Layer 9 of a small transformer language model trained on English Wikipedia (15 layers, counted from 0, width 96). Numbers have three digits each and are written without spaces.
A neuron's activation on a vector x is GELU(gate . x) times (in . x), where the dot is the dot product.

Input weights of the MLP neurons that the questions are about. A number n stands for (n - 500) times 0.0012.
n6 gate: 261465500473573349370492648441359423272550554422225539519554410457425524329598384438472595574489385731500500421316534240396469706638667418547480634451703415229316743500400466422485449221654500581185469451536414402606350387492399592744512646425446550602637206555469323342400690636333372640
n7 gate: 228635457589250415577433320582614335406539581578398524322523614357465393496542562570744548661282301581453729444423289297408376346735389559700472681474465543587542451620624737621546500270450691618516531565612590579594504418570453271449638421728708496700427419516371484579512399683306795617
n9 gate: 462522587408434519734391526680470493361596629522414391555142635633587402634522627500560379493390603500241406621639647581448604399500572519406668507676537400290500561471548482589314301606537562574554507700549508470763417444340273669364436575805552574358311407500205617298489682452385467362
n11 gate: 688485492710504467647579586523594699440382367474553598207467248701406523736475694685315283429456485589443508504577283504419619550552626489425623703399583329482471324692430581354515391699470276313462314485374360576492424541537444377440576405409548313553361496568594557500542552934548515549
n18 gate: 458596613684493593438477504568383632515437533582787511496315669663640723691500720407485424496412477567572428424496449401422790391736511571492623625396308623272389816581452449683577759621563555492473593610336462549440629560407705635617481625206393612350311361549463519554523586545425534302
n42 gate: 475444626536536536543472246403488381354381635420561650480611415545553642508605548671504504456650504886601813418642761551603176496575545379176681484597565388481706500413436449749701375445412342379430492296623528573302827669452456629488561467172504532343321458431613419667525508657400460576
n49 gate: 321579570335496565486559478277522493316554424624471383525576610363592485620496475536555319551311392453456577667378421310604688542227567566342578234546551670317392503568493489475610540178446429614657583482563588552386715474456525545342227739441489554332489410390445338282436486769366391478
n56 gate: 422500588376293436661351500619500463354410519606684485368282649643546419534725341353373895435511318376695261481571463522207523579669407508622660721665477451242410716741455589489489443594421411488590523444407657531469438508318595457473477592573429295622579508531416527548531439667682735546
n62 gate: 513563479588584724529543227551543450174479458653637307517534555401367332636451585289277621381738626542624612435337412454353403500601491611654465265332312124500672234378454467462529688554551679938570635766552603603324720619453458535504311453663412483317522460500790513385461365538674674585
n64 gate: 322496496465691484702552345381766484500516398421568687527582373773520548512600532257320291758341347324679456564492442372484496619445625559452249742557548735485255523422610152323469456422527508595358559631500496348492693595390539394364656360616371614583614304480365268569443303532492626315
n72 gate: 575297430561489504416539387617484431359615385535266500488381496496469445508256465608187303418401682366527618551473557500477211516546721535652583298287695592447489318412584348307689508344684443508814419576658496582309551426376330472704606555711492624399304536500713324493476238430573654469
n75 gate: 269574606470794601670466432572534548458496388365386629537407451584515466628402774459386385659526258675599576657315589648638803387251515451591388719565621653474500406478668434492644504519474334543543601588508318569462523402399647446363275618192452474606453800341387424464388571470429586353
n83 gate: 616637474623666558475478529500592504445355833526474463500504493864485581496560522195522433522557649583511600738532432504666660306775567540585639507662386398443475602504525471372675474500750270649515805636534437481581463577522332421511463285496467398614439428239313629546568547526394416555
n89 gate: 394614395538534550425415778345492757516542550573434605740610504758632578369440527641372547288368516409326609406466424625356473504424598504821658587581709553485458267549607617596553473572267526460437405586402655317213406596439485579426430609686561761392186516322338352388543339450466653462
n93 gate: 446437446427434475608703550411543465614503423599504297637678525529521389521339429574554716436472395668585529486542514490661447368720395550454427716646365339421420289409405642553707422615637594548304458649681603647290460681482521522357425679789552574486361412326287668367518613359560401447
n136 gate: 525893377548376698301332643753410512619484548520701504508745512459393377630618480428455240447604566452484245438312348668304759589488537443459596420692728524283564484677476671630472549488415269716454589647409750619377653634212541596521455459430428634455634487512447360398717443415613609309
n155 gate: 513338436562475194550517483419746633543592362559326275746571809813479504348565622613560337859558672488568688517583525438446462522558573496466634309662585705569371281346517426408335470666726558561414768751530436530568192424416635461428521346351695508458330299220454611704617517567424307508
n157 gate: 615496168492611624397561790411666575496421651572528350432528561765431553327679520691683590681374594659625675492702611259619508621381291391601755512523419500465686488246381390392626641326608646550352656516172617561504557323208392504488463585476405612577508596528504285403446628367308428536
n158 gate: 690415244553592447444475572733457574417532733489464532755546758710558536471376539401468286500427402447557612388640514542451426437454576486715621493510482723590605329493514395361615461542178538541584567458336543561665746629440411647745489493396690560518364563514468377424507425375393347724
n184 gate: 614441624419382456668534496605436397545474802455267346456566279379579293400597396692414504377555489257627500492335372405412722461651492403567523441453507552388456554426633442545616597668489628488343282398386661684654197634474559565500477485342489248590304365825515338403378489530626600433
n200 gate: 348520493716520483603212280392270540500523543490500327573617608462493681679569406594524291578298562620598411469603430540423366500244558483619579331497429520709580568453443487366431480596564477353500430411211666585466558608587598372367602599609686608686448395642524571585441463581513466470
n205 gate: 557380368506387474452500326424655513427458445438556484740416467520345265582465461425474493470327704574619533676420426500581510279571470264355329316500628516361519557646487500464590549564614526452369532730433579612437437451546471601424434705342216487503547392681356477342500633657533474608
n229 gate: 487273719601646594548682340335570419339447537692471529573366632658756654221647533427637654344367433508500243396379387581427724547484596365813500456366525427528330606419646552435636607569671412445639577268617587388537417274471463107334691400558516365372737581706492500421584590447439814467
n233 gate: 331599580486408661382427459701490612569517309370549531483480586689576396469630486462681430472648553599652357619612486612276623664473486724715377537417334568230432371466326433469503500395654422593641510705440542396517287510383373582576451322410531579593422372535541437370482421620747335524
n256 gate: 482363462613568352442458291469507606510404521431657269706335336489483707445554642304714518632595550455650560504585527653370493773438479382458301620573416455413572623250541534400592448551562381316464435436712524644441606625434438411307419654573514652330357629521622623540354559451445296465
n304 gate: 565487351599331447727514594584473523490517510520439385437467723445571486557568403387476568352480438570720629305305375510477437263391623483470738613393554437669384377553560480379674362384553477535652520595394568711260387561473208493483684371385411641466601507581419500503483547275493426631
n306 gate: 563743566416473661662364353577392519484626519565601438363626342258578379569485608550605676651628555641500695559511606579462714512473257785399626750567446481578523600527458376373470275602534470568725504301319430706570578654462396417562609839640242700353361544353342399385488630523504669512
n316 gate: 319513421413577595560534486517284376562301449626521603480645411562589383650332415486466403216697365439606607673379390356470612330735483445449605581670500564500312520695365400463383421413443640454521530400601407448294545674293633482538452724613513537524486666456500400431381351401660541524
n320 gate: 560566539527361356795665449500551427441380264434571551469485406520610551648614254508705631696684556697602532691446412700373333541419253527610384639583425609462458410589268787707531417504500554675316399588301500464488587531422473492512389401622805621324593326492383555398624298430364749270
n321 gate: 344522579621353337591668612657552262466640551504511522375438466447541372715439330618357621556281409394732515628489369423614515604768417686657462617546437688363588536566419478481395560460268777581565485504219609571261579526500682423218617579455379548314619542403496639611569537589681593585
n342 gate: 220570716578589377375591417704477356530496712616311511589452410454424451440594582619473450368357320500470276454570485470474765387615546275704435526435383612467175489385537349384471858629660408617554556507596254382500576429410309585364348337451537657587484426579338557598296567534365485624
n383 gate: 590520600480461615551656392424576778335701555456392540330579364565725540639662599567548528460543333492207419581457171684362417331579451552528414590343576219384347347382634360456523604570263699525382524628402596246680528512107365660544681641540484591620356380256476653627394496516520508512
n6 in: 468546480330434383512421449681508496453368403574571476717473421580480524590530387519456651524277624450480456548519589519365395842500516598642448330455354543439388406213554481504397405269694504753548185466224591278516460410434465512342381544389616168327484561315767358485943496402508648512
n7 in: 697533335364942383373412685508719442496566533396546411533343433453475682404358538376420406555557274219588648504512315335463550365562462332407350471303773824439418444467405385583361534677554402517685753533607500437479202374625667522386407369871434592273699435323462483492539454600383525266
n9 in: 504406596399554300339434526577225346625547363602327504373486808578308507445369555504515463500357224428537537426403482518468587792460485456551522662669687453532338679489656268573621239532551539629474420725481658522434396427511660425467360644548749584504519776452624526369680464526478525409
n11 in: 440361575461280488611709425516260558520295353469536492663376728440488706582500605892405412665542440643465512639450438527720484325465496496528649539364547523546326504643391431574247512746380462223512597473408650389453420759672453718595722821480427609630419484551406496602693566461438613277
n18 in: 631401547569237531500410457640508603387791592554410395504286686492360570709414407481848622492599595370449645638572473618355481384538449601403528416560547435140470586615661561477625621637596424303397527530275535480387205531712643273555379610656412542438352520414198531466568458720623342573
n42 in: 445439625642407578637554644218343403504370724434620475753512525579388383467424521337571538764625231565388358655670577747212299372467693516666610577298426320648480540675431355311589454342578379509513431323588658642595408413701623402704600517583520410455640577430347837691339619623250545455
n49 in: 588350710482339866533519392474362335496695507719474361817632463560519466541738522640492387358489386320706447591463288376537759477482322515425489328378608400482635511596747456526424534431552354651378397504591485632571443452537619722429421425286427481742404546478507688446477578459326452489
n56 in: 251545442622496246508367388442488622517569398664438434390431144492421513578380397410363613566274311744317333772196622350443422761378475648583441500599757553456622540321553718553625533378557633440420410383559558554612663665344607500750621592475646718624479308566257342588657344615451274418
n62 in: 440669445594625446518627432423559478577384674464527491518732645642678395446417532509108647350177486732559052270735669638705419730705302437704412455626414271531460409362567465387460668433643788796481361677297573505391560495505689393299495459359375613627309453636708641391630446599761513216
n64 in: 404394854541407493435497591503667377430339256503272468466497632514493447628581379469511546486439553431500359532555753640476459604466514431521411521497413345473623463466472357805436364316720398598329490775369678539364563545542497740514409482430596614699557446542583647423568573320621521621
n72 in: 644488449639419492592618347590586504579508388410512504504612563821512310578889601461587615512270456701618579556604558408585550298461528523374704392575520639530358507635740645212542457277423420366576558508711402717618417586395461564662488464362739714363363540390273622462492570274267508321
n75 in: 561634540318630568594713689629283433367409472336302504607734556569423678672492672409468524576473398484536545484280885429488548537302753456544516524565307464380311658397314429424390335626873253421631369543488435197516423508528640541528504358641614652548339430331476524512348540268584636400
n83 in: 658629461283686469534589573488554303648355527531492407496580082292344656404280619462753324469523539668519317657451379557523642256550449384419476439511395603418633596397569417496511357591492364239646649421748628562376504461592496770317418574733652450558516464287288578634468362442569435546
n89 in: 353654622481600450477406590629680489571715666302390253377438469520339476586406380500594476477519595600292441726404420401527307294454536418668676531478867245338496556458550340535572539661442500512632345797369633661300330531519609303626405409543592585508311637578375598293540748337589353527
n93 in: 438246343481451466344366523607252582485590327379737248489474584419473504356441428526381230420615508564649366338399615504418474496470400318618453470453416666423463576215553504481381344388568686685702462400473595262542573219413735422462761554523650421454637496511583538394418530542594307186
n136 in: 364644324553562624488646508742650410542521344525404408871393542610601492508580347397664204296561525685299479377459586496685434923315623558462351639676550615262570600463603638583455621443582207500602459431542550571525584575554293436458307420529603537475831547650363592259402455396305802649
n155 in: 337908600279368491534284388725742398344457530457270392641691539600708657427683702423444260345677601453513470662508441513568226429339667259400482521425621436400534442517577403380370491559547496581235709374491474491526295715333753766478456409214632612409589220664384374488531256401350586509
n157 in: 240437636441574878290612556596249742496520465484644448508198599532548336587504385618496609552745318437668364339648609504437563619375306306301857539454464331550457572453563647662577337426693446434459280357294524416456424528306492533464476552404598520643467701377409456312423374468559295516
n158 in: 609395541623579442446596592485713550533489464617463400507641640485651500471277507536552377504665485417611556548673511432482624318648466537725526417451496467305435496373467507493507279356289418576635424461493375726397284734686416734578863496555569380584458167290419496645583289529398307540
n184 in: 471616504472588641456500683692427328402263609480692308625624524624705307561398605725582294349607363311345406517496480548412787605737541772488463320297516399579564301520669516593333541332456353327467548603123369599578471630488451408344479344615448488667722592618553471547162553605634613326
n200 in: 624311511507435573578528434563503459475706469514633640627627465309458373535466361500658715646354468534378454217411592476401462442359486333360436558393674714355452320328555551749609556497528456413525472323528405496283669420542292489486293591461459465455163615559490661567543427413417642555
n205 in: 487390564503631566671695497720462525404422453611455359509400583481631433462399494352420564430463241472634465648406294488425434562456490367404633681439602500436403470384390689579528567382582404329399705351490644590589671605576443605301615670513503320510664484513437430558480509601342554513
n229 in: 422727354596555576604372683329760483376357441216410054458260573560564612555607581673277586240287561706688440236295709366571280526424630674457382345381470479689483647441563608352542590709395612230404538766587603491530539470394513421577414517406559504176465500295636573434579428373589572581
n233 in: 463383423503520438523467470690673360537448346490583413582493566628620390569503678516523416424691497539483423564402568529503349493520530470440595471484533575414350351595451429358429673536733464466497602597372367447537567414418540234777507667347692398437623510344457604398106599645546345352
n256 in: 332356427489514518475412711310529264507478565250500423532662420526588471511609656403529666339543596500632621441504536446374467643493385434449448586419683298444607577532172244337635398400478489530843670710429566529467426664645373729467500655317486533657414651697576357405605514398558525515
n304 in: 465459519553605667530611286700373575450470621390642262356391423643692407359504458462527407351317593575343508387646489793259470452477523378535641327548531583496662504376500597439552527102386433417206515351333519434469357531409424476658461512508474591466520551531248184504437303237462318641
n306 in: 396211558657486450660667547569565632547339529395438471500532438438478526247654468600332599573362574511620518544642553475443511489646360250358478489636467633605489330589382447431542598429360674549600554299507631654292452391637637452730533548398557727464874526664598321731433536489568540327
n316 in: 550554458459685516608295442484685646546302350494536425372455597467389461732391400526660372500472707564422487415246313494567474413589457326552391678556458471416433534714398573625358380567580538423510542446441477493630572445603590686536595500360643490464630370659529454438245654484371539552
n320 in: 634617340418437492508396496329560574520484637385420280579241504319468532619876350398396846611348456461456544625200625597484520578523407619600504812393607606531297565433280647761531548629449601488654492403613692548516697385453397520260364476308449678206611570456464556473451398571362634425
n321 in: 583590293554663413306470478588456435622486369540500626482554246440411474405681460627370705544457410678684504302377363536428409633641552438603538782641419525393298592670424676240636459594573547466579584410582537304474444709343588383448711511448279588482295489529706489720583650353449485606
n342 in: 286587545512167384476565697375556547504433651444569593301500379431597008685484544619496463460390549452682451573567488480627404708710680404452290524546694444729583647504623614520406795484381555567430616480262581622419565444416572161532508626561651428677334787520343407527694308380472476452
n383 in: 489547482464522446618581540555544346551489594036412702464392474500463471580334322587390707577636693633705437367618454461636467625626574325471750486665533533673475545356413504540603580496569297625534298411697592544478422522605576421551364758676475279569726500504511324584515359544547333398

Each question shows a token from some text and the vector x that enters the MLP there. A number n stands for (n - 500) times 0.0083.

" C": 457439580469483424458398654466514256568611446409822426346415445332675571470423553356310643570377775399540352522624556585710570320499580448615520564469402535651386396304419538440528513426602501238349473429503400342549311476444462378630578459256413529511534587510503467517648496501165383366
Which of these neurons fires most? n229

" \"": 505521319582491380546297428585557556688519479339626528428546405308648377543645557432380484462345574458457257472260718517681697357493423537593571687405443455444502618498422489510553350188622500334397440461553598460744475737667251327334408697454633528329550434319544572536419447417390531294
The most active neuron and its activation: n320, at about 2.4

" H": 270468712340474364500307752575494499431578453453674527343439536294628584408606576330268717456418567526461477453512565601688531327435487605618350405389512643547534419393274386498478317471636492312210517643478610440569307593435424518434462479495425567547571690514438398462657602396225355331
The three highest activations, in order: n6, n304, n9

" in": 390451260534547458552441625564696699554533597409482506334586497334610426496430628486398686284459658381355398333366628479647379285559262655596534469614439453473415389679569274391570398462570480315409578269535410336420319658727463532692508743332555394562561519450782516402471501350466411428
The two highest activations, in order: n316, n306

"c": 657446459484718436366513718527422454501757571377633535740595398392762254692535595520516674391501525517357449460456280372613670335553457543385398463519362557607542403175590358680601515386564653549351681486577419537420461565476322513483529628514563591599572545511476321517715610483254671404
The three highest activations, in order: n184, n342, n383

"p": 537716402486499463497459475775515437384338471524618683402515471410556434329387492468474524533505655244161474429633653508613569392371534484540156536685346567690483456650427483572725293614664645306465394430437494439487411518471527237523493630532608741466435503569467512753684382382605566311
The most active neuron and its activation: n306, at about 2.4

"–2": 507567384589396459417225422413402435574606558360555476461643521537775307587674635385288521594348651297417303612794620505541539470461536302433313627579546433532127437426489504490539450419512335396508430344466857536530513342588690548616560601526653431527527586514611606600606518741411539405
The two highest activations, in order: n200, n64

"b": 571471505131572473479469416646557529415225265419635469355349560557631505479574405421276618478240668473249571418498620461514213458460562492657491387489658601619578597548492490430457404421652757305400537491611461601515463508585597362539464498605667597626459525481653726549688454540359437353
Which of these neurons fires most? n72

" the": 368498347585387480619447754517624463580534510339529540323319461367420443515507581412254719312474649363540305521402619472597538332281638748482418511739437440622538456709541601494612443398599427187518536544444552259428380658737381518638604478403606500516501580437601387471521401538301407470
The three highest activations, in order: n11, n56, n49

" cl": 477350433389477384443402757579595373456530539578523453375636460402477439313401395490362602322624466318273447501698464367449336372536449653596263427587368700693243570553419555610544319296721613325520612538481500559548477647608308283715471509517505490700429460430442582593660605526315403228
The two highest activations, in order: n7, n93

"F": 417645581527450316440376575617665263475642581463844517388550489314614554454544583449354626473480526491465434457622532579697325386325563427667365410562298536547441511608281487426488657426724527294283560447592698509529388678362539340495510572453500439297555663683430553409620546578289338496
The three highest activations, in order: n229, n321, n342

"ier": 417564310498551765406437582555605412374326341578395581418568509493458274508404278469442666600454484314338501416350612692612628431299439623475567384588415543238672231353318311373429576389598587456502479507363634506517411497569428549558520432266689411559525538441425573262571621562313369256
The most active neuron and its activation: n233, at about 4.9

" me": 325661508482418636519423660576548608537567385556553589280681496346619486459497601344274751323655500470262406459602559569577561515375481789664556521552341530524395529671486419682532551268456431443288260557553804419471525674707471380598345676507546615551482455484550485620666539438577311270
Which of these neurons fires most? n56

"ers": 578606139447541734359246528681548532551281376520531534422561497498397597661605415363622767483582657496355425271482781613545639430513445594523556620612554619368660444510506377601427422407796486369368662541423615525466507404494489403553607524460489396715523597275615538272419532560357688349
The two highest activations, in order: n136, n157

" w": 382457570530503361526464498709593412522646480537697746411506438482576532555310488353279509434411507429311429426477542671568458461450584561505412408580299821609622658656267499412451436259792633206449404532533695487585396474744501437601463390378618716480401500553611577632511566458362427341
Which of these neurons fires most? n72

" L": 433522436403640225455425561640426379556446422452719492311443488418751439575554502389247665437587698572466536463464511649661649405479350535677542508401358695495466393495373477439443440301698611243257601554407622525538394570485458291351600550464548506617599705350375367467626624376197431438
The most active neuron and its activation: n304, at about 4.4

"I": 553771456370647443473329512447476408641368137330636698720519493541314364499579500489360401373450687467483371500419630621635537374448384457464497554662364478453414395526288304451436559208458473320515606384317663375813490513507365585669673666499549500582699709524498457483467628459348330428
Which of these neurons fires most? n316

"C": 495572273501429475569150515535656438600501440335617499509476443564492298708451423472593647511234707407499400492472578514645588422518516504346549566677330421256413448271471403668433452248500519379430613353436495546592262440333590569634515516349553622567306655489572627471576644522191352416
Which of these neurons fires most? n18

"ur": 483397701442481460343489567611482533367417441353549769575489467422560462400393684324379879479531332468442594614526292538688472287454613611376608567539370577601625496410725494344554539279732402186233679481584389357669464566548530512573505622412486450568569400572463445469761311545523550419
The most active neuron and its activation: n205, at about 1.3

"ia": 483510648526455674461386630647594429823478332541663570550483592405477462611443626437733618485401330380301477425590449261788460383415620572386658601528336547513461538286597355759514663391630480406308558529440352500588420393628517589430607525429625221558589473425395600340653641506427261434
The three highest activations, in order: n18, n157, n9

"y": 587364472673385479291408455540612669616386373406528778392623477355599428514359227431501539315584496448383560517598748446679594379530366559486505421384384577196642378566483647387620443477603509467355351536551584611267421517606577541462652658237719487795549464593589419384546456357491418234
The most active neuron and its activation: n93, at about 2.9

" 6": 276476459165462501330370654643550512581625679497540575568534491557619557730445638603359667547458621333454405302637554383571519321418577413605415521276526503483119318598571545547318571545558390447498461482606613552617425346695667269752463537381599506450636678362555485529572426562308630402
The two highest activations, in order: n342, n7

"3": 378454490359521718555447350582777451527434637550413587457492531518597637737480521519362927532454502251389606359716569485684553334389416314421592430364338465409221147625599518665493557402449517435523400501463347506433402485565442615597493582511663371404615660326594477538489507376517471523
Which of these neurons fires most? n383

"0,": 515535462561497529641177568574407660596649561449352560366641638494476493719373409324363604364694755363568240498521592539526429412421512598456370559458454488684518201625559552409531398368552369284364568421383553520536343689667487581615459594553615452426446546460738527372586635609253439429
Which of these neurons fires most? n158

"att": 447551611390644460598377680451466317567486476520643598595366522569387413657443404473550554309576615240257563453459538407733453484371541517501694511585424541456458293181649438538564421325670695453277565460708690554650522496661496402623268586343517565549485496469350458323641640802522532486
Which of these neurons fires most? n9

" |": 455599556386402615359278409675500599681619655484374501441327521287425504599579439521267411535362622290590370416495597554664566308375565727547401627499664604440440187528597671462558555483598446296450616381546499461463568485696505412651387483222566495650642506324726535730506409507399492531
Which of these neurons fires most? n200

"ic": 485428410752467637523407592554658487544335397605408595405495304417454389385507349282183476378379764361279429568448726540378458463307400568532495500524343539593413617567644440771676533453513399339431599504325579625501181410655440638493637593449578540556504515485658656478645375414525546402
Which of these neurons fires most? n304

"==": 480325383482512371655366392796520497435488449378485540398234641252572597630520449594377674513556675347528284482396664671422530459536364473598498570407503552621351353405762490446572438368589500238364541546457663532454378562570423370778600440393545485577805424476849605617555530433513279433
The two highest activations, in order: n304, n229

" g": 417520425330395560524411654802597361503399391509722646382345491456405600559467369425366564319432794231420446489556545634677402424584439631570488502570351790531120467665483359660518485425540658464356501468606542428427417481643546284476501574414530544599536512444658693673472635475440402188
The two highest activations, in order: n321, n316

"ent": 596715195614458666516386671566432469422392314425660575423465409564434573491515367239380641474470684354395235421681549427347420360502549586600466630718595529567777605472361480513459494470469497278434684364456573535754488361550592568577418646527709590547585442392608678283601444355377494503
The three highest activations, in order: n136, n56, n320

" of": 355571395598432335629398627558584618643452532616396497388396488283527488401545595382339684366563571397448445631287789519497367344391320714653372623540323439520416439637534416463576466485493400196475523408435490401462352540710456607552523676435657512514787512471734656254612496590304528429
The three highest activations, in order: n320, n56, n306

"any": 442346502556416497558257682561513589579526367547516479487400733477582389520392509376401969282496509561397346450560544415710576443314377631501308523578303389553453469549576485484582386545379423306521384520332535738571603697662457523649504545559547620636575425470671477311617471634231475411
Which of these neurons fires most? n56

" be": 537538421573657505528429629571600679366569472415404452390428436353735608327608246341504761297605584410460373339548599605400543205485418618493610414409321732615576503467439453429452637348486350298461539393624708494445631549561357432619461637393636547720513471461584567506500521513261614134
Which of these neurons fires most? n229

"ober": 468487631625495533388507448521454451241401430522572397640414524404682535501480443201348703481623530488309540527462404467562494413321575348495349749506369472476312196359610509551435597205429359339195516738488422376389399496568407401560501703385485267477599578335474479263576462699484521368
The three highest activations, in order: n6, n205, n64

" E": 351414574387572287277369643463619333551702388467622472403417375237789518562493542387447626349350642391474348595495437421718558361498586616639310487425322494665325383521472585497492612367541350315500258435591561391643319481489472308483565615421474358520688661376459395489610527479212446478
The three highest activations, in order: n229, n342, n6

"2": 669425293687444744550173390655395552531577532436522438410557497430554658633585427569569594412624649242467311515741776516618583326292423469360471624422307556577578345552548580493418418333561330413469526511387590580523306464515624694563511456560687385560569636400724600466718507499417478461
The three highest activations, in order: n200, n157, n158

"ep": 479692621515441350552475318674616353533496500338684492292724393246541459265371658295332512454471530104328477451619517364448529427330512498435340461561270552510392420684527496677489481592497612224322408400510447439509431479588470334572394443452587563673587472606478632606678520528601541340
The two highest activations, in order: n184, n7

"ion": 492676255510499600489332593576451367557480375478702594389432555625394522592517384463362567494402592389260488363317537660520385412393565663462578606513506702372609301566346208520415487324672486190453558530321573413736583552623467530677554503208712491455562447460621486295523503320498378533
Which of these neurons fires most? n233

" 18": 536349602378380626410337626566558512685632556381374672324448585462586581597603500468281744442428352496407293567727717388434646439334324368477573607461366642651567270625463454498450309415583467372399546633372534372630439536679537504726592683500465557486720732371616477439400491497296620363
The most active neuron and its activation: n306, at about 3.6

" d": 391573382194540508595453664650583482409465730551666543421500546493464427703504580444448447441606664263270459478667705507604428459524728395640547241482440648476371305571456485642452393395637564332445457424651450476731325617573419416609562452325522586575520317494455573836507681563381342331
The most active neuron and its activation: n155, at about 6.6